Layer 3 of a small transformer language model trained on English Wikipedia (16 layers, counted from 0, width 64).
A neuron's activation on a vector x is GELU(weights . x + bias), where the dot is the dot product.
The model reads these tokens: "vision" "," " B" "r" "ough" " pre" "d" "ic" "ted" " the" " de" "c" "line" " of" " re" "per"

The vector x that enters this layer's MLP at each token. A number n stands for (n - 500) times 0.008.
0 "vision": 584 435 216 171 444 591 462 399 571 453 483 703 543 626 383 362 466 610 485 189 509 665 226 363 430 576 578 582 439 505 593 453 368 508 529 763 402 390 539 465 508 353 542 668 447 507 663 454 495 190 445 497 476 461 708 452 511 462 490 464 354 624 565 300
1 ",": 441 593 288 168 441 607 234 632 459 439 481 736 573 459 436 520 660 652 553 482 487 600 573 271 595 474 469 574 632 452 512 461 561 470 446 311 350 301 562 583 485 479 529 635 543 417 748 368 320 205 439 450 536 592 536 529 526 473 556 354 482 498 345 469
2 " B": 616 610 242 210 600 589 447 499 531 423 498 475 314 586 365 541 376 688 350 361 348 583 756 418 461 531 519 465 361 473 706 529 631 246 604 439 437 399 466 340 479 548 592 338 553 479 449 501 498 279 491 462 431 493 680 472 648 324 464 552 223 974 501 581
3 "r": 526 626 409 248 625 396 447 489 421 524 449 453 289 458 486 627 513 291 345 537 331 268 489 512 496 733 676 490 631 427 850 480 684 453 540 409 443 344 430 375 718 611 420 540 623 526 420 609 558 386 540 525 372 661 586 496 903 404 336 571 574 610 446 617
4 "ough": 536 488 209 169 597 517 464 544 466 577 511 709 562 443 342 476 565 670 585 352 418 596 343 378 551 649 418 503 437 419 241 463 543 510 507 543 266 278 364 646 644 439 147 520 570 616 454 416 505 199 573 544 462 556 632 566 390 583 325 536 411 409 684 473
5 " pre": 507 302 246 269 697 377 319 677 621 522 598 444 287 421 568 558 466 659 214 456 483 482 613 252 506 402 583 526 617 471 671 532 505 691 653 315 435 299 713 397 469 453 599 562 499 511 616 431 561 607 544 479 664 309 479 564 580 483 403 348 518 407 405 494
6 "d": 580 532 136 200 494 442 499 395 496 470 504 467 527 361 506 418 512 479 476 542 418 712 433 413 483 575 623 361 426 396 471 653 563 442 460 449 454 337 411 490 545 547 413 381 521 431 511 471 653 223 568 633 212 586 684 439 697 387 412 697 522 858 388 547
7 "ic": 461 528 268 166 511 455 350 467 464 607 520 412 465 597 220 449 457 359 481 308 336 495 232 465 463 437 411 484 569 559 357 572 673 501 500 550 493 396 637 622 770 389 397 700 491 317 361 604 516 94 530 582 710 597 446 506 710 536 424 550 488 595 604 473
8 "ted": 640 522 66 111 452 544 402 518 467 550 582 487 427 541 359 452 474 264 458 355 411 671 492 357 521 517 521 483 413 477 489 686 470 389 356 596 463 339 436 431 555 549 218 489 443 484 587 543 484 230 509 582 421 644 758 551 684 437 458 734 487 569 572 485
9 " the": 564 490 242 157 461 541 285 599 414 338 524 551 356 702 545 551 580 604 558 408 494 564 446 259 491 511 526 523 447 416 787 522 570 388 513 573 439 305 547 260 489 643 483 679 447 331 503 417 332 409 461 630 571 479 435 460 436 309 339 449 561 483 564 480
10 " de": 451 534 168 143 567 429 382 780 485 370 518 631 458 579 495 353 475 727 457 513 381 653 688 345 396 529 469 569 547 667 438 504 513 587 543 369 420 260 566 434 433 421 416 462 587 589 488 503 516 693 458 518 819 506 431 570 536 552 450 424 378 375 368 528
11 "c": 488 687 219 215 484 298 455 406 557 577 434 506 397 543 533 409 545 489 333 443 476 523 521 655 413 472 670 438 476 526 428 338 542 596 512 433 394 170 650 520 600 377 482 519 383 639 503 529 555 415 482 510 681 662 397 307 716 341 327 365 174 814 402 559
12 "line": 520 415 228 110 513 509 327 355 545 529 451 615 497 587 519 489 514 423 596 393 418 589 248 373 438 583 582 655 537 527 471 455 588 620 505 590 375 164 473 511 627 417 636 683 370 489 462 565 500 153 532 525 457 420 771 550 432 596 501 380 450 557 409 331
13 " of": 455 421 100 143 420 401 261 653 345 434 483 479 536 582 330 416 551 438 609 456 620 633 489 258 581 466 356 643 530 546 566 469 609 430 413 598 344 345 386 602 446 673 410 504 454 509 592 494 386 239 569 505 673 532 537 402 663 498 585 524 422 550 535 493
14 " re": 570 493 143 154 531 589 398 656 638 431 561 403 378 594 427 283 393 512 418 550 427 654 343 224 439 409 542 450 647 517 624 500 505 584 677 584 436 326 579 534 438 465 462 480 664 540 464 430 548 582 495 582 708 387 503 437 543 443 393 233 507 558 325 414
15 "per": 438 588 214 144 452 393 337 558 574 632 580 390 535 603 222 301 543 551 517 485 353 712 275 458 380 516 516 567 526 418 569 464 537 525 545 484 307 330 598 607 695 428 667 708 572 532 403 613 552 318 539 636 745 453 514 462 448 521 336 359 409 471 472 435

Each question shows the input weights of one neuron of the MLP. A number n stands for (n - 500) times 0.0012.

n44 (bias -0.104): 298 518 645 594 320 594 337 471 648 540 461 514 557 412 556 535 535 680 655 575 488 467 690 509 518 424 480 520 556 561 173 302 358 675 491 308 540 577 691 640 585 526 596 464 483 463 612 393 513 694 332 387 628 502 446 600 513 486 501 488 515 460 391 242
On which three tokens does it fire most, strongest first? 1 ",", 10 " de", 5 " pre"

n39 (bias -0.026): 394 496 499 499 483 370 654 524 478 389 355 442 486 312 584 471 465 576 470 620 597 572 598 461 730 539 479 338 478 395 272 566 431 391 443 617 665 495 537 400 730 397 591 433 557 283 607 605 462 500 678 770 418 661 453 586 447 337 422 626 797 325 512 529
On which token does it fire most? 6 "d"

n15 (bias -0.155): 532 350 555 614 414 464 641 539 756 517 717 662 338 469 602 394 565 532 467 580 641 416 456 604 564 377 484 529 535 463 239 214 636 715 443 576 764 590 606 583 583 680 452 455 446 463 436 354 711 561 620 621 552 161 316 373 401 558 356 496 406 503 617 564
On which token does it fire most? 5 " pre"

n48 (bias -0.018): 526 507 495 506 492 501 492 484 495 494 519 520 484 500 504 503 468 505 500 504 503 500 504 494 486 491 499 495 499 524 505 499 492 499 500 489 483 510 492 502 514 509 504 522 498 504 502 504 501 494 525 507 504 509 492 498 495 516 506 494 510 505 497 508
On which token does it fire most? 12 "line"

n100 (bias -0.015): 484 672 593 512 547 399 530 601 647 464 592 557 380 559 546 523 462 668 641 573 367 384 500 506 321 631 515 670 444 621 496 567 394 442 420 398 621 527 506 738 509 403 532 453 632 533 530 643 583 784 524 373 448 578 355 512 490 623 582 441 434 476 522 430
On which token does it fire most, and how strongly? 10 " de", at about 1.4

n103 (bias -0.098): 607 352 631 600 454 487 552 374 478 520 450 384 450 344 471 578 389 539 478 390 531 593 602 435 605 330 541 263 279 404 629 30 615 637 369 472 836 542 443 685 428 537 550 477 569 704 692 294 343 597 360 494 706 258 306 557 645 445 637 675 568 392 588 536
On which token does it fire most? 5 " pre"

n101 (bias -0.133): 371 556 629 587 513 418 622 573 419 464 465 535 508 623 431 769 459 548 577 487 926 623 538 440 630 483 360 416 304 307 497 517 276 417 396 604 562 632 153 601 662 610 469 447 659 192 389 646 592 425 503 853 428 728 386 477 404 422 453 701 853 260 823 388
On which three tokens does it fire most, strongest first? 4 "ough", 9 " the", 8 "ted"

n107 (bias -0.001): 565 532 510 460 362 602 570 478 534 722 742 441 371 446 497 592 477 498 584 591 421 555 463 729 546 416 509 720 327 509 482 531 366 605 109 511 460 568 390 522 332 386 311 405 525 377 521 575 573 524 583 484 480 436 442 514 507 621 562 662 501 568 568 486
Its two highest activations, in order, are on tokens 8 "ted", 6 "d"

n6 (bias 0.005): 400 573 507 309 500 419 476 418 537 622 584 348 385 460 477 610 354 413 501 471 570 624 512 519 420 597 389 512 401 619 492 426 431 383 417 451 508 547 417 563 404 513 639 508 564 526 641 398 586 484 496 476 496 582 454 567 401 456 443 596 426 531 559 576
On which token does it fire most? 2 " B"

n71 (bias -0.051): 440 516 611 512 334 621 587 358 475 628 635 389 489 437 603 516 560 264 463 544 487 538 647 728 425 638 637 551 388 325 555 505 294 400 384 615 533 499 663 310 744 597 648 500 392 432 456 440 405 426 606 593 519 522 510 535 344 501 631 697 706 350 427 296
On which token does it fire most? 8 "ted"

n37 (bias -0.119): 494 365 538 515 439 536 582 769 503 428 553 589 507 664 224 793 439 348 556 414 643 439 777 451 570 572 415 421 601 504 492 564 521 339 409 567 683 573 384 543 481 576 469 437 648 331 335 415 389 561 517 727 445 546 302 509 394 575 641 869 760 426 529 453
On which token does it fire most, and how strongly? 8 "ted", at about 0.36

n118 (bias -0.068): 373 485 607 485 488 550 470 688 538 331 566 668 589 478 481 503 429 685 519 438 438 406 800 538 563 470 454 637 334 616 407 489 432 659 364 435 530 521 665 435 465 520 630 427 622 459 655 284 502 768 469 409 523 424 632 840 306 557 675 681 633 385 356 318
On which three tokens does it fire most, strongest first? 10 " de", 5 " pre", 1 ","

n61 (bias -0.079): 334 342 459 514 546 446 519 598 726 457 466 603 424 493 424 435 350 437 553 628 445 501 853 595 578 406 696 707 170 433 534 529 297 520 320 585 459 660 596 524 562 456 466 473 552 703 440 612 718 619 531 576 615 528 576 515 395 561 703 616 555 498 518 283
On which token does it fire most? 10 " de"

n57 (bias -0.102): 473 538 675 560 269 777 481 520 589 589 497 358 503 448 345 514 445 298 776 351 376 282 360 562 538 482 363 377 649 421 627 575 441 614 413 668 476 581 625 449 517 667 511 468 532 551 566 386 436 495 461 638 404 480 672 433 640 569 303 393 697 504 493 325
On which three tokens does it fire most, strongest first? 3 "r", 7 "ic", 8 "ted"

n3 (bias -0.122): 420 608 642 608 506 515 730 456 493 604 564 494 371 352 714 458 513 443 542 446 561 397 440 633 555 463 582 232 475 436 597 537 306 773 444 510 569 585 551 768 555 453 844 484 568 729 498 534 563 675 473 771 581 426 386 540 495 561 496 256 516 328 536 571
On which token does it fire most, and how strongly? 5 " pre", at about 0.043